Layer 6 of a small transformer language model trained on English Wikipedia (10 layers, counted from 0, width 128).
A neuron's activation on a vector x is SiLU(gate . x) times (in . x), where the dot is the dot product.

Input weights of the MLP neurons that the questions are about. A number n stands for n times 0.00068.
n7 gate: 19 15 168 90 12 121 162 51 36 15 -306 34 109 -178 90 -41 15 78 56 -88 76 -7 -49 4 -103 -33 -63 -234 66 184 11 -139 -87 -355 -130 0 61 71 281 59 151 -90 -131 -195 89 224 -85 135 -158 -101 -135 60 19 -152 -144 212 19 209 -199 25 108 19 131 99 134 -139 73 140 -96 213 -63 -33 -150 -156 156 97 -204 44 15 -96 -84 100 157 97 86 -104 233 70 37 -59 88 -55 -156 51 -121 -226 334 -90 115 123 64 -51 -40 -135 71 -138 -150 100 85 -33 66 70 41 101 -72 -14 156 -34 71 167 79 -193 -44 -75 18 57 79 -91
n8 gate: 110 -196 -219 9 -41 31 235 35 163 0 -77 -35 44 5 -164 131 -250 153 118 117 34 117 35 257 -222 35 184 427 -73 -132 30 -327 -26 177 -76 -190 71 22 246 -148 -13 -92 30 40 86 -128 126 51 236 57 304 -194 -49 -88 -113 -170 -211 -31 27 55 50 59 -21 -185 -180 64 297 -121 156 316 -13 61 66 236 229 -79 4 96 65 -187 -137 -122 9 -78 -224 -96 -18 127 131 -13 112 -35 87 -108 39 27 31 -92 -83 -73 44 -17 -147 111 -40 -103 35 -153 153 99 -287 131 -53 -47 237 -13 99 -137 35 43 -84 254 -108 193 -52 314 -328 -299
n18 gate: 186 -68 -142 26 184 42 135 22 123 182 58 45 -37 -123 26 -214 -113 88 0 4 130 26 -67 160 15 191 -104 33 -113 -14 147 -135 -145 11 15 -112 19 144 155 85 -224 -78 185 22 341 350 110 -138 -100 194 69 -11 -113 -30 -155 -57 80 -123 -30 18 -12 -61 -138 53 26 -138 66 150 -59 121 -78 92 225 -89 -175 96 -51 -210 18 -18 163 117 -44 139 70 -27 45 -26 96 56 -73 -29 -163 -208 55 -117 -109 271 -144 47 124 88 59 -146 -90 127 -256 -26 -74 -15 -135 22 282 104 102 54 -64 150 -187 -87 157 37 -266 48 -80 -11 121 -7
n50 gate: 281 -169 -25 -79 0 -61 -76 -6 -157 -95 -132 -200 101 -167 -57 56 -77 -19 60 93 -6 124 -50 168 22 -137 63 -3 90 -144 -37 -37 -21 -59 19 177 109 -41 -128 -19 59 38 -71 38 114 6 75 15 -62 -108 111 -111 -42 129 9 15 -65 63 -19 55 -62 126 -58 -23 183 -9 37 31 -221 12 170 16 225 -85 77 -154 18 147 -103 -44 -37 -97 215 -36 69 -229 -41 -128 -147 -78 -78 -81 -97 62 -34 182 -19 -164 112 40 96 -49 -183 -3 22 -43 161 66 -9 22 137 -78 -118 -61 -112 -176 32 6 98 31 -51 -122 -247 47 -226 -109 -121 71
n70 gate: 20 -49 122 28 54 -98 -33 52 75 117 -150 -24 203 33 -167 -232 190 140 -141 82 -212 -12 24 99 156 -72 -64 -51 63 -219 304 -210 133 -115 194 -85 -4 -44 -127 -128 -215 101 99 33 -112 -12 188 -134 -58 -93 -4 -24 90 -88 224 -113 -186 141 -264 -70 -314 -45 -67 128 69 79 59 227 -28 32 157 84 -53 152 -62 40 -95 -12 128 -148 134 -23 -126 84 89 -33 -4 120 -184 -173 -44 -144 201 305 40 -143 138 -77 24 -12 -147 103 75 -77 -232 -102 -262 -136 -56 71 -200 84 37 98 312 198 235 150 -41 74 -227 113 -111 -214 56 140 -46 -55
n104 gate: -158 18 164 147 -97 -117 254 -120 -14 -80 -55 -35 7 -105 137 111 -281 -104 3 -125 95 259 21 0 76 -186 66 -75 -14 78 57 -127 -58 -58 -46 -242 -57 174 -103 14 -142 -38 123 -81 -18 94 -59 -136 36 46 -72 -112 295 10 111 47 111 -52 173 68 -120 11 48 43 -94 109 48 110 141 -69 66 -28 -42 -205 179 77 -31 -59 -38 142 61 107 -113 -65 73 170 169 35 -191 157 134 62 -139 -69 267 -85 -39 -21 42 78 -131 -58 124 106 -208 -34 -83 28 -195 -58 108 21 -32 199 -110 -3 -39 28 -11 -78 -224 -265 82 105 -148 32 -3 122
n124 gate: -78 -199 196 -14 -61 -93 0 -18 -147 -238 31 55 -83 -66 -143 199 58 0 64 33 -80 153 -14 -19 -122 144 9 -9 -67 248 44 -63 62 -27 303 -41 -218 -327 470 235 -162 -114 -125 -5 -207 -219 -18 -321 -236 -293 -89 142 -19 68 -91 -225 -98 -242 51 -265 47 89 -272 108 37 -76 260 230 -72 45 187 5 64 222 19 182 -138 -95 86 -113 -80 -48 -111 57 -77 256 -437 -68 195 127 -81 -63 14 -81 130 -18 101 119 68 71 -148 220 148 -46 -46 -13 -40 18 95 103 -227 366 -245 57 -14 70 -65 -87 73 -177 27 -45 228 178 220 -126 61 98
n128 gate: -154 -238 112 -55 -31 -52 77 -151 -241 149 -25 232 0 128 -155 76 -71 -292 234 -4 -262 80 -282 206 325 55 -131 109 -163 -4 95 -42 -286 29 -65 -9 -26 -127 22 -46 -67 9 -25 -64 92 -21 -114 -29 106 86 -29 -176 56 187 -76 107 -26 -55 151 -37 133 -293 -79 -4 188 179 226 -118 122 -29 -94 -426 112 -89 -314 81 75 -89 -42 42 -254 8 -17 248 145 -234 -13 -169 152 -132 -67 89 17 -272 -121 -82 180 -90 -97 0 -30 -75 222 99 -99 66 -130 -212 21 105 110 89 -198 -16 22 123 -209 -206 270 -83 -120 -55 4 -85 -4 -39 -167 -79
n172 gate: 72 -8 37 8 -51 181 -84 -71 -26 -38 59 -46 91 -126 61 86 -223 173 -189 89 -11 49 -87 -19 -225 228 105 22 45 -48 37 -223 22 -119 77 103 -157 11 -116 -19 -176 83 96 -88 31 -182 -37 78 -215 0 -30 -34 -131 -11 282 11 66 76 -65 -84 -314 116 255 97 -140 -270 -30 149 11 -37 72 -94 -53 -19 209 45 296 -60 -34 146 -103 -254 -18 102 38 -267 213 -4 -15 -8 -97 -142 -45 -260 -59 -27 -8 242 -199 63 283 -115 112 -72 -80 -96 138 -11 181 26 70 -97 172 -168 -146 -131 97 -65 -133 -59 194 68 -71 76 93 -89 18 99
n200 gate: -25 -17 52 -70 187 -29 186 -125 52 -111 -165 116 -103 -55 -170 -24 113 -114 -205 -151 -80 -158 -185 80 45 134 -41 -194 -44 -199 -36 -125 268 198 248 -45 -8 78 163 20 244 -156 109 112 335 -70 -77 164 51 223 56 17 0 -74 53 -111 -59 37 17 306 -303 -135 -8 198 127 113 -28 -85 -312 -328 131 33 170 171 135 -62 44 -85 118 -179 12 55 -277 13 -156 -13 46 16 -37 -20 40 8 -192 -81 -77 96 -95 -45 41 140 104 -73 -142 116 157 144 -73 135 -16 -57 -208 -106 71 207 159 -79 -34 -8 -91 -156 -367 180 141 -144 -97 67 -51 -92
n257 gate: 168 -77 103 76 0 -121 -67 202 -70 86 84 -169 154 59 -202 -52 -84 19 424 83 60 231 -253 -44 -52 52 -176 141 296 -28 -55 -192 19 -19 -210 173 184 -19 0 90 52 -139 -79 -188 54 -67 14 126 -30 24 116 -413 97 171 123 198 -34 210 255 0 89 -147 -177 -147 143 -243 84 -19 0 447 -19 -80 -245 180 147 243 -289 -61 -62 85 -247 137 135 94 -43 54 63 299 -33 -10 193 71 152 33 290 353 116 -29 151 158 82 202 56 63 111 -88 118 14 -114 146 -133 260 299 -60 -126 14 -224 -476 -158 65 148 105 -66 129 -169 -24 18 42
n261 gate: -113 4 -51 -65 4 -66 -94 -83 189 388 -268 -45 37 -155 199 -92 -158 -216 76 70 118 -96 -141 83 152 191 -80 -55 83 59 -70 -138 0 12 70 -53 -119 -36 148 -8 92 198 95 390 -125 -307 108 12 -88 -170 -4 -105 -82 109 -32 -257 -45 274 33 203 -21 79 -295 33 149 138 -83 20 115 -91 -133 60 45 -48 37 133 -138 -20 -40 232 -205 50 162 -189 20 17 341 140 68 358 -187 184 -8 55 83 -8 4 40 216 67 -61 44 20 -57 -85 -169 -131 24 80 87 -33 -156 114 98 66 132 49 -20 -12 117 -32 233 -75 -109 -67 -95 77 -31
n300 gate: -143 -45 100 -118 -42 21 -103 0 -95 -229 -52 -29 -12 127 74 210 -12 36 77 146 8 -72 -269 -25 -65 56 -106 -108 213 269 -91 -284 214 40 -75 -78 8 175 249 242 0 -253 -128 33 -59 -123 -105 155 206 315 4 -111 -269 118 223 -32 88 -16 -206 -138 -131 -159 12 -25 -86 148 -180 -12 -60 8 -4 4 -78 -235 25 -98 72 73 16 125 12 -12 -327 34 -41 55 -152 -304 -113 -57 -88 141 154 -260 36 120 -119 -65 -150 -36 29 0 141 123 -29 20 -72 -251 -41 96 4 153 -285 95 12 39 250 -45 148 143 201 -98 12 -90 229 112 82 -95
n316 gate: 164 -110 82 243 -30 -34 76 -41 102 -218 110 -144 -198 -22 -80 170 -49 83 226 257 -61 37 46 -275 33 194 -67 115 -152 32 -16 103 -41 33 -248 -84 -43 -63 -73 145 112 -59 262 -51 52 143 133 0 -100 -92 -86 -126 -298 -33 -154 178 163 0 -363 150 -404 -352 -8 -77 126 -115 226 161 -41 95 13 -25 -76 208 -51 -17 -98 -153 -71 -83 12 -92 -233 87 17 235 -46 -137 -8 263 -103 216 25 263 -111 -208 93 126 -162 -29 34 45 -87 -215 325 94 -8 29 -88 -66 -121 -100 152 36 98 -93 -86 -110 72 -53 76 204 49 -29 91 -107 124 49
n7 in: 69 -21 -8 127 -185 178 -374 241 230 24 -4 -103 -12 -271 197 129 -252 -206 45 -46 -103 -173 -106 100 -125 -161 -4 8 16 24 -35 36 12 -272 200 -131 87 93 -150 -181 -28 -131 68 53 114 -261 238 215 -76 -53 -199 -12 -199 77 -28 79 -163 94 -95 8 63 96 187 84 196 263 0 76 4 -16 -195 -65 -234 -300 171 -204 -40 218 8 -121 -12 -8 -40 -225 -187 148 16 194 133 89 -72 -145 227 120 92 -45 66 192 194 -44 -58 60 181 -70 111 68 -120 -28 -57 16 -177 12 -140 162 154 24 33 111 -4 8 -8 -4 -36 102 140 87 -121 24
n8 in: 122 0 -42 78 -9 -26 -9 107 13 65 -267 74 9 77 0 194 -77 -47 -78 -62 21 -4 -104 183 -155 13 -104 -17 188 -160 159 -162 -139 43 -40 140 48 -156 243 69 -82 -61 93 61 -134 -9 94 -267 -36 170 -106 -70 4 164 -91 142 -124 -299 188 -25 328 -18 38 192 -48 -301 -243 -150 81 -17 125 429 -175 306 111 -156 -4 21 361 13 140 104 -140 -9 165 -338 22 99 -103 -169 256 -189 -13 166 187 -92 39 -87 -95 -30 197 -9 4 249 -236 -4 -85 -168 73 -9 -180 39 -105 130 -97 -100 -71 -153 140 -114 91 160 -324 -17 154 181 -46 -72
n18 in: -101 47 60 58 -20 -204 121 8 79 -66 -53 -8 -35 -108 -144 126 42 -184 77 -122 214 95 174 -269 111 114 -173 -121 72 -228 160 95 -113 167 -276 43 -31 -127 -98 156 0 85 178 288 171 70 95 -11 -20 58 109 -163 -4 -208 -50 -194 20 93 237 -116 144 -158 34 281 147 -76 -91 -11 -61 -46 -73 191 152 34 83 -42 147 -103 -115 115 94 -44 75 -193 -15 20 -82 -103 -149 81 228 88 -157 -265 38 184 -78 -139 34 173 -27 102 4 51 19 4 -103 -4 73 137 -116 -157 98 -60 47 -19 -55 354 -27 -97 -46 200 30 -77 -148 -63 211 222
n50 in: -54 105 -122 18 7 -120 -7 -264 112 168 -84 141 122 123 -87 60 0 82 -96 44 -171 -67 39 -129 -234 -28 -7 176 0 139 138 -4 -63 21 -198 176 18 32 -18 184 166 122 -151 -90 -222 -129 50 -77 11 50 192 7 -102 -114 -174 -138 -29 222 -202 152 -89 26 -17 -180 -25 21 18 -11 28 56 -54 -60 -11 -117 187 339 -59 -39 145 -82 -63 -230 -28 -15 25 123 -119 -57 -170 -160 141 251 18 127 -46 36 40 -97 99 24 101 -7 77 -83 -25 105 -88 146 -117 -32 104 184 145 28 -106 -210 -7 101 -273 163 39 -146 14 86 -84 -4 144 77
n70 in: -49 96 309 -263 -25 -154 -153 89 -60 -37 20 -33 227 68 -87 33 52 20 12 176 -144 182 99 232 -126 -231 69 169 -242 -310 -8 -113 -100 40 277 -103 237 -94 -67 89 -223 82 177 62 85 -29 37 -136 25 -148 112 45 -71 45 -41 115 206 -189 -99 16 -119 -181 72 -152 -123 8 56 150 101 -44 -98 -69 95 53 210 -37 76 -45 -199 -20 132 181 4 107 4 213 -45 -98 -110 -94 279 162 69 -20 -173 -12 -248 -111 -146 16 -75 -77 149 54 -8 -240 -73 -16 -53 -105 -47 353 -29 44 54 -158 197 21 -210 -139 -86 164 97 -61 278 217 -189 40
n104 in: -41 -175 50 224 -27 190 100 -72 -14 29 -4 7 -203 19 -63 120 133 -29 -84 83 -154 -199 -99 15 189 -156 7 130 22 0 4 -14 18 -108 192 192 52 -91 -41 -131 47 26 7 85 -144 -85 131 158 -296 -44 54 -281 -175 -70 -51 -135 214 -18 -93 96 225 139 100 -185 -70 -104 -50 4 170 76 -103 62 -163 -99 -68 66 50 -189 160 -91 75 11 118 96 143 4 70 -55 -222 -117 -11 33 -150 -43 155 33 -293 -96 -149 -64 19 18 7 56 -22 -64 -101 29 -88 -29 -80 109 149 -338 101 -39 -135 -41 -399 -203 122 33 47 103 54 79 46 -72
n124 in: -4 32 -16 -95 -131 121 84 -231 139 271 12 -168 236 -128 88 24 -140 -79 214 49 -46 -43 -103 155 157 -39 -154 62 12 -166 111 -168 -85 -47 171 -100 -121 -190 -170 -43 216 107 89 -309 -78 131 51 12 103 195 252 48 -32 36 -67 8 167 -111 -28 -196 -41 -216 334 131 -44 191 -23 78 -43 4 103 -4 -160 12 -150 4 31 35 -292 91 -186 -126 -128 165 12 -37 -252 -130 -138 -63 -82 -35 55 -12 -93 20 140 -8 83 132 -261 -23 192 296 -16 15 -313 87 119 47 -70 -83 84 62 -146 -57 -93 -36 176 62 -163 0 -261 52 117 134 -27 15
n128 in: 43 -174 105 124 208 -261 39 -21 -42 -283 117 -69 -52 387 9 -89 46 -144 -85 -175 -117 46 -13 -9 -51 -63 81 223 -425 87 29 -130 -37 -38 -88 -13 -61 -128 -52 -55 -161 26 -109 -211 -35 56 55 -33 119 198 63 -4 -104 98 34 128 31 193 -173 17 -49 -48 8 110 -124 -8 67 173 17 97 303 -186 -65 179 92 278 -239 51 -59 21 -79 -189 138 -338 -73 -9 -78 208 -127 -375 97 -203 -34 -97 -8 39 -86 64 -166 -21 -182 -84 -17 78 216 271 -17 298 -81 -181 -133 110 -247 141 9 -82 162 134 -60 125 -9 260 -160 -30 -227 -122 90 92
n172 in: -150 38 -187 -97 248 99 -83 -140 18 214 -11 30 -154 35 26 22 -62 204 209 -119 29 262 -71 -165 -119 111 34 -4 59 94 130 33 -211 -143 -27 -23 87 138 -229 111 159 217 66 -121 209 -41 0 -175 -12 -180 11 83 49 41 -130 231 11 -37 132 -159 248 226 37 35 22 -139 62 -55 -181 63 -30 141 -38 37 218 -71 -4 -19 189 -19 -165 -61 91 -191 179 -47 -181 4 338 52 206 163 86 -103 -246 76 4 45 97 -22 -72 221 11 49 41 161 -55 -175 -127 -33 -4 19 -8 -14 76 -137 -38 -60 8 33 -165 -112 140 60 -140 -19 -115 91
n200 in: -147 -26 257 -26 -58 92 13 268 42 -35 -101 -13 -447 54 9 86 174 124 82 207 316 -47 -30 -13 -43 -171 4 -34 140 213 -138 157 -105 55 -150 -69 74 -21 -70 307 85 73 51 -348 -205 13 -9 -139 -67 -69 -173 -61 347 -13 -172 -50 119 26 65 -8 313 115 34 195 -82 -161 -42 0 9 68 82 -175 -161 4 199 91 207 145 -197 -163 -21 132 38 -265 -9 58 4 -73 120 47 -144 64 223 -170 114 -101 -117 78 231 -88 297 174 -161 -126 -148 -76 -93 -81 -77 -221 130 124 -4 25 57 17 -35 148 65 -59 48 168 -13 -52 -174 -383 -12 252
n257 in: 27 -91 -341 -121 278 -96 -99 -35 -179 -108 48 23 -108 60 32 -27 -294 151 380 110 39 -22 9 170 -284 44 143 193 119 74 91 18 17 -40 -23 -50 68 -169 82 -137 -164 18 -189 -163 -56 54 -13 79 -23 -261 288 -63 141 103 -205 -242 -119 63 -154 -143 125 9 -157 124 251 31 -180 -9 181 31 54 -40 -293 169 133 -94 -96 -62 155 138 197 86 -149 65 58 -144 -366 351 -196 -89 -273 -160 94 295 145 77 126 -94 244 48 -149 176 -106 36 289 -205 -106 -151 80 -97 -111 -35 -86 -74 32 -91 123 -185 -162 122 58 54 22 22 -97 -151 -167 122
n261 in: 150 -111 67 -49 34 -91 45 -20 -213 -118 115 4 45 -126 -78 68 16 97 85 -25 24 84 -93 -366 -112 208 56 80 24 -114 -27 211 189 227 -124 196 210 69 -45 -48 8 239 -103 -213 -193 114 -8 12 235 -33 265 -167 12 77 73 98 12 -12 78 -173 -71 4 -71 -75 -239 -310 175 36 -24 120 150 108 200 20 170 -219 190 68 8 -229 4 16 12 135 28 88 -315 153 -185 -89 223 -96 56 -235 48 -62 -110 37 -181 71 123 72 -208 -69 -29 233 104 60 40 307 101 -96 -172 -130 -17 -180 -83 61 -118 -122 -81 -69 72 77 84 -170 23 -197
n300 in: 200 -164 -155 200 424 -299 103 -126 169 -83 48 -42 -99 -125 53 -45 170 127 218 -19 -154 97 -23 -166 -82 -63 90 152 96 -51 -208 -26 26 222 -69 -38 -50 173 127 -11 -41 30 -48 34 -12 -170 -149 -74 12 -64 99 27 15 34 4 160 120 11 -118 -150 -172 -73 -118 -186 -204 111 -41 78 171 -52 -8 134 42 -45 58 79 184 -224 194 105 -85 47 -184 -149 41 86 -19 -105 -236 90 33 -26 109 11 -229 61 122 -204 -187 -59 -84 41 -37 -49 46 308 15 -60 11 -171 133 157 -19 29 15 -83 -65 83 49 18 -53 -38 0 30 59 -42 -126 319
n316 in: 114 -100 -22 -133 51 -81 15 -187 -11 -46 -45 154 -203 16 96 121 160 -132 -76 -101 -70 45 137 -82 4 -139 117 -26 -86 177 224 116 85 75 86 -50 66 -45 70 229 86 -76 182 -23 35 179 -177 -115 12 153 -148 214 186 68 -26 136 -148 -68 226 280 8 74 93 -211 232 205 -138 83 38 -26 49 -11 77 23 148 30 201 166 23 234 108 -15 -123 107 -11 12 -46 64 98 330 37 -147 -189 15 153 -116 -161 -46 11 -85 -15 -146 -11 219 4 11 157 -147 23 79 -173 4 100 -202 81 -66 8 -73 -172 -214 229 95 131 -182 150 132 -117 111

Each question shows a token from some text and the vector x that enters the MLP there. A number n stands for n times 0.0096.

" hon": 76 12 12 20 187 -182 -129 134 8 -102 -138 70 -74 117 -1 190 1 -28 91 38 12 -84 176 -165 27 16 -82 -11 91 -70 107 -61 14 -25 -100 82 -136 112 -101 67 85 -100 125 6 -37 -51 68 154 -98 -120 47 -174 190 138 29 114 -50 -72 125 -19 -39 66 -112 -72 74 -50 152 -33 -158 -142 -101 19 121 50 -193 -1 47 -71 33 -28 78 -139 136 214 -28 -143 19 -6 19 -17 -31 111 19 -24 113 -48 -104 -83 80 51 -2 -17 -60 210 -100 -68 -6 54 -98 38 -209 159 -147 -185 -151 -93 66 -1 61 187 -97 -37 71 20 -51 46 9 204
Which three neurons fire most, strongest first? n257, n7, n50

"raft": 171 59 72 72 74 -18 -66 119 150 -67 -161 -22 9 -35 -150 -11 154 149 -53 -29 -12 -125 -19 19 38 -39 -78 46 39 -58 -7 -56 -45 43 -71 74 -192 166 -35 117 65 119 -42 63 -63 24 -55 35 -13 -21 169 63 112 -1 -42 102 -147 -73 -30 -12 73 87 -61 102 -74 104 -96 47 -32 -117 -96 -27 -77 -59 -50 -82 78 106 110 3 -17 32 29 132 -72 -119 31 168 -111 201 -20 -1 37 6 213 -375 40 4 9 46 25 -66 -163 140 -19 -21 -131 74 -152 -154 4 9 85 -72 -218 31 -54 119 12 84 31 -121 46 -35 43 -95 30 186
The neuron with the highest activation: n128

" Williams": 114 4 -13 78 -66 110 -134 47 143 14 15 -37 103 43 71 91 -50 -27 -56 -14 220 131 71 -40 13 30 -162 -64 -32 -90 -16 -44 -166 -215 -124 54 12 241 53 81 -22 109 -59 -4 33 -19 -10 83 -7 -72 137 -17 55 100 43 -2 -24 -147 122 -2 4 -14 -40 161 -58 -40 -63 139 -86 20 -221 48 43 60 -99 -39 92 -59 88 -102 14 -90 49 -11 51 -152 31 11 -17 158 -51 192 -3 11 75 -311 -191 -89 164 -100 112 -166 -40 124 14 68 -147 23 -46 -182 67 91 45 -32 -140 -171 -25 61 74 51 9 0 54 162 -3 -86 81 198
Which three neurons fire most, strongest first? n18, n172, n128

" adj": 71 102 -8 15 257 -79 11 8 -34 -183 87 132 11 -41 -32 73 31 -177 -61 -64 28 164 146 -100 129 107 21 58 -40 37 -80 -203 -55 -148 -49 59 22 157 40 108 -169 53 -52 -161 -11 -102 -6 -81 -105 26 219 -86 0 137 -82 90 -22 -47 138 52 -57 -127 40 -45 122 -10 -43 32 -209 11 -18 -46 174 24 -125 21 170 -2 -92 -15 -37 -163 -24 136 -47 -86 57 88 69 -185 -27 25 28 55 63 -207 -150 -149 99 -54 -17 109 97 149 -91 -5 36 30 6 -39 -199 115 -120 -68 -92 60 105 99 138 79 31 100 65 -108 55 12 84 -40
The neuron with the highest activation: n128

" st": 33 109 40 55 15 140 23 123 173 -31 -29 -58 39 -39 13 199 -3 -58 9 -114 131 -140 65 -89 95 -45 9 37 59 -54 -81 6 -131 -41 -175 142 2 76 88 126 -71 122 14 -140 -70 -38 90 -151 -69 -133 186 -203 -91 157 92 -24 15 6 14 37 -10 110 198 -21 7 -7 80 -17 9 -48 -12 53 86 -27 -54 -97 30 33 -101 -78 -40 -165 -49 156 46 -141 34 138 17 -176 -13 141 -24 174 -67 -156 -168 -90 30 77 147 -1 64 206 -182 16 -45 38 -133 -142 66 164 -35 -186 -99 -26 -28 136 12 168 123 -117 101 -47 1 88 38 61
Which two neurons fire most, strongest first? n50, n104

" where": 90 -81 167 98 -18 91 -108 17 127 -106 -51 -14 -2 12 179 -54 170 -151 35 -105 165 56 -82 -93 67 -38 25 21 32 -48 -64 9 -133 -170 54 -35 -44 153 80 80 -45 139 87 -42 -61 42 -46 127 -144 -121 50 168 23 96 56 27 -48 161 81 -64 -141 35 -67 30 -164 -30 19 219 -128 39 61 73 -133 117 -207 43 75 64 -47 -68 8 -133 -65 -27 -76 -99 -62 -4 51 98 -34 8 -21 15 -123 -279 21 -87 15 -110 108 198 90 109 -36 -73 -227 -85 -15 6 -148 109 32 -103 -45 131 53 125 -22 83 -128 26 134 -23 38 10 124 122
The neuron with the highest activation: n124

" of": 100 8 20 -57 60 38 48 144 127 159 -144 54 -116 -61 -74 -7 82 54 -65 29 108 1 -134 -201 60 -50 -65 168 66 -116 -46 202 -215 52 43 -65 55 187 77 -49 -64 -20 -150 -14 -97 30 47 96 -109 48 93 99 46 -4 22 85 -53 124 -40 -4 -116 -30 21 -66 -34 0 15 20 77 -20 -51 -46 147 -9 -47 -55 -13 29 -143 -154 -68 -144 4 301 -85 -67 -18 159 -119 104 -7 193 46 46 74 -160 -137 136 99 -158 -92 294 117 -14 -1 -5 -64 21 -62 142 -123 42 -48 4 -114 42 -135 163 -51 4 -72 -22 84 125 14 -104 8 139
Which three neurons fire most, strongest first? n261, n8, n128

" This": 42 30 -111 150 -64 107 -99 37 -9 -127 62 151 -107 -73 34 -33 94 -92 -12 -131 233 -46 -53 -114 19 -63 29 49 -47 -131 -51 3 -159 52 -41 -37 -40 208 43 47 41 24 88 16 -59 -33 -95 11 -32 -133 91 136 31 104 -51 6 -60 78 45 -118 -194 125 39 78 -73 39 -128 127 -102 -110 -55 125 65 3 -129 -26 -16 26 -86 -103 84 -77 9 -20 3 -211 -15 103 -42 61 11 91 -16 -11 -76 -315 -130 -71 133 -215 94 213 90 11 -29 21 -87 27 -45 83 -106 30 151 -232 -103 81 -52 49 13 182 -52 29 61 28 195 36 75 24
Which two neurons fire most, strongest first? n128, n18

" for": 15 32 54 110 23 52 -79 64 172 98 -129 14 10 30 214 51 95 -122 -199 -47 84 95 24 -46 -89 5 -96 -41 113 -6 -8 -4 -142 -59 100 -82 -11 67 -25 31 -144 97 -41 -25 -77 67 48 -5 -85 -12 79 141 52 113 99 141 -36 199 146 -61 -238 23 -131 -55 12 13 89 3 -58 16 56 20 71 59 -126 30 81 164 -88 -97 -22 -151 34 299 -49 -76 -64 76 46 111 -51 195 23 63 25 -206 -155 -42 105 -93 96 222 28 164 118 -8 -243 30 -51 92 -126 70 -141 -137 -61 -53 -58 117 10 25 -91 51 65 -8 53 -9 19 168
The most active neuron and its activation: n124, at about 0.59

" had": 32 -35 -124 131 -60 -28 -150 79 17 -118 -140 74 66 -14 120 -55 -34 26 -83 0 89 -19 -106 -202 -7 -33 -192 57 -102 -113 -112 -31 -240 -106 129 -24 46 223 52 -31 -70 160 59 149 54 3 -14 -275 -67 -54 74 -61 17 153 -59 13 11 124 -73 63 -95 39 -49 96 -74 -42 112 145 -60 -57 -16 -26 -16 96 -13 1 6 -20 63 6 45 -241 52 11 -10 -60 -7 93 18 -76 -35 90 207 3 -65 -190 -61 -114 27 -207 162 281 3 84 65 108 -154 -5 -73 -34 -32 106 67 -113 -155 37 32 60 -150 4 -20 36 45 7 -41 -112 123 157
Which three neurons fire most, strongest first? n172, n70, n18

" and": 2 80 93 52 -42 -49 -4 111 69 -128 -102 118 11 44 253 -78 -40 -161 -24 -40 119 6 -27 -61 33 16 -20 56 128 -10 -151 -56 -16 -85 -7 -77 -52 161 36 -3 -52 19 121 5 31 86 -69 -13 -96 -72 120 14 37 104 23 50 52 176 84 39 -89 0 75 47 96 -69 -27 193 -71 -163 37 32 15 -21 -32 -87 4 57 -35 -55 -51 -86 43 185 -46 -86 -42 56 70 42 -7 45 8 42 -21 -391 -12 -116 174 -318 93 180 -24 159 -47 0 -142 38 -94 62 -62 -15 -14 -103 -2 -42 12 228 -5 8 -163 25 91 9 19 106 61 112
The most active neuron and its activation: n7, at about 1.3

"rying": 32 -38 37 80 83 -50 -91 17 161 -82 -163 50 -43 -110 65 -41 -55 -4 9 -96 46 74 -101 -96 73 1 -245 70 -78 -156 -14 -22 -259 -128 -51 2 -19 131 74 44 24 149 -55 22 -57 13 -80 24 -149 -45 114 69 161 -17 124 -3 69 138 24 -26 77 53 -83 100 -158 108 -178 125 -80 -154 49 -50 157 -50 -101 -40 25 6 -90 -106 -58 19 -102 170 -149 58 32 222 -61 83 28 92 -141 -19 74 -270 21 -11 40 68 146 106 -14 72 -20 -21 -106 160 -129 -63 18 89 -156 -66 -25 -50 -9 188 -27 -65 -143 -36 124 -18 -17 -39 22 157
Which three neurons fire most, strongest first? n200, n18, n261

".": -120 -118 53 106 11 -14 -29 81 152 -61 -73 75 6 -37 135 -75 136 -209 -121 62 -17 67 41 -8 48 -102 50 31 136 -50 -73 120 -89 -24 27 -138 -59 238 36 86 20 82 107 -19 24 30 94 22 -34 -56 101 1 22 111 -14 205 -57 96 -10 49 -24 48 -13 11 21 -149 64 179 -20 -42 -101 -118 -50 26 -40 -17 -20 47 -1 -178 -2 -83 118 90 -46 -137 -83 -83 62 -63 -31 87 52 68 -129 -306 -13 -41 169 -75 84 97 67 71 -34 31 -239 -64 -19 120 -141 1 -15 -63 -81 -61 -12 71 -90 130 -208 -65 143 51 215 55 79 178
Which two neurons fire most, strongest first? n7, n70

" reform": 7 22 -96 36 95 -39 -141 65 285 43 -93 126 -62 -23 -87 121 91 -150 -30 -114 95 -48 -60 -105 86 -62 -124 27 151 -4 -101 10 -139 -26 -153 3 -111 147 87 25 16 7 -44 65 -4 -80 50 103 -69 110 231 -93 121 58 -6 -5 -149 7 -18 0 106 112 -77 114 -157 158 -74 152 -140 -93 -81 0 149 2 -119 17 47 -33 -14 -147 63 -136 7 8 -117 -116 -124 159 -76 -22 22 183 -73 114 -6 -105 -142 -23 101 -55 0 -47 115 93 26 -94 2 268 -91 14 -147 110 -80 -78 -91 -94 -100 -77 155 -4 20 90 28 -87 9 -104 131 154
The neuron with the highest activation: n200

" to": 16 84 -125 148 55 71 -68 21 29 40 65 56 11 -51 64 -83 91 92 -119 50 165 55 88 -34 -72 -32 -120 42 91 -13 -206 -58 -145 -61 76 -31 -5 14 85 -5 -118 67 34 -36 23 131 -80 -89 -58 22 8 -84 10 26 85 83 93 144 47 46 -57 26 13 151 -130 46 -27 156 37 29 35 -29 36 83 -106 -3 170 -47 -169 -27 -64 -235 24 145 -177 -142 19 -1 57 -82 91 67 -6 41 -77 -285 -162 -68 100 -238 78 231 -38 207 105 -83 -164 -96 -58 72 -74 56 -121 -87 49 -49 -25 139 -69 -24 -87 -153 60 38 -41 -176 -9 134
The most active neuron and its activation: n172, at about 0.68

" the": -95 28 -72 127 -7 59 -174 44 64 58 4 21 22 18 56 16 53 -92 37 13 157 28 -34 -81 -81 24 81 74 58 -171 -66 -35 -86 -108 35 -122 111 186 -46 -14 25 -47 -72 -17 -20 67 -1 -18 -68 2 92 93 -42 216 17 -11 -58 13 -25 -69 -11 33 48 -8 -10 41 -64 100 53 -34 62 65 171 73 -52 -36 32 105 -256 -80 21 -29 41 180 32 -226 -40 56 31 29 11 22 62 -7 1 -373 30 -47 123 -339 148 130 70 112 -2 -68 -144 127 -138 19 -46 55 29 -144 -66 -22 -52 88 37 -54 -104 105 98 56 200 34 26 134
The neuron with the highest activation: n70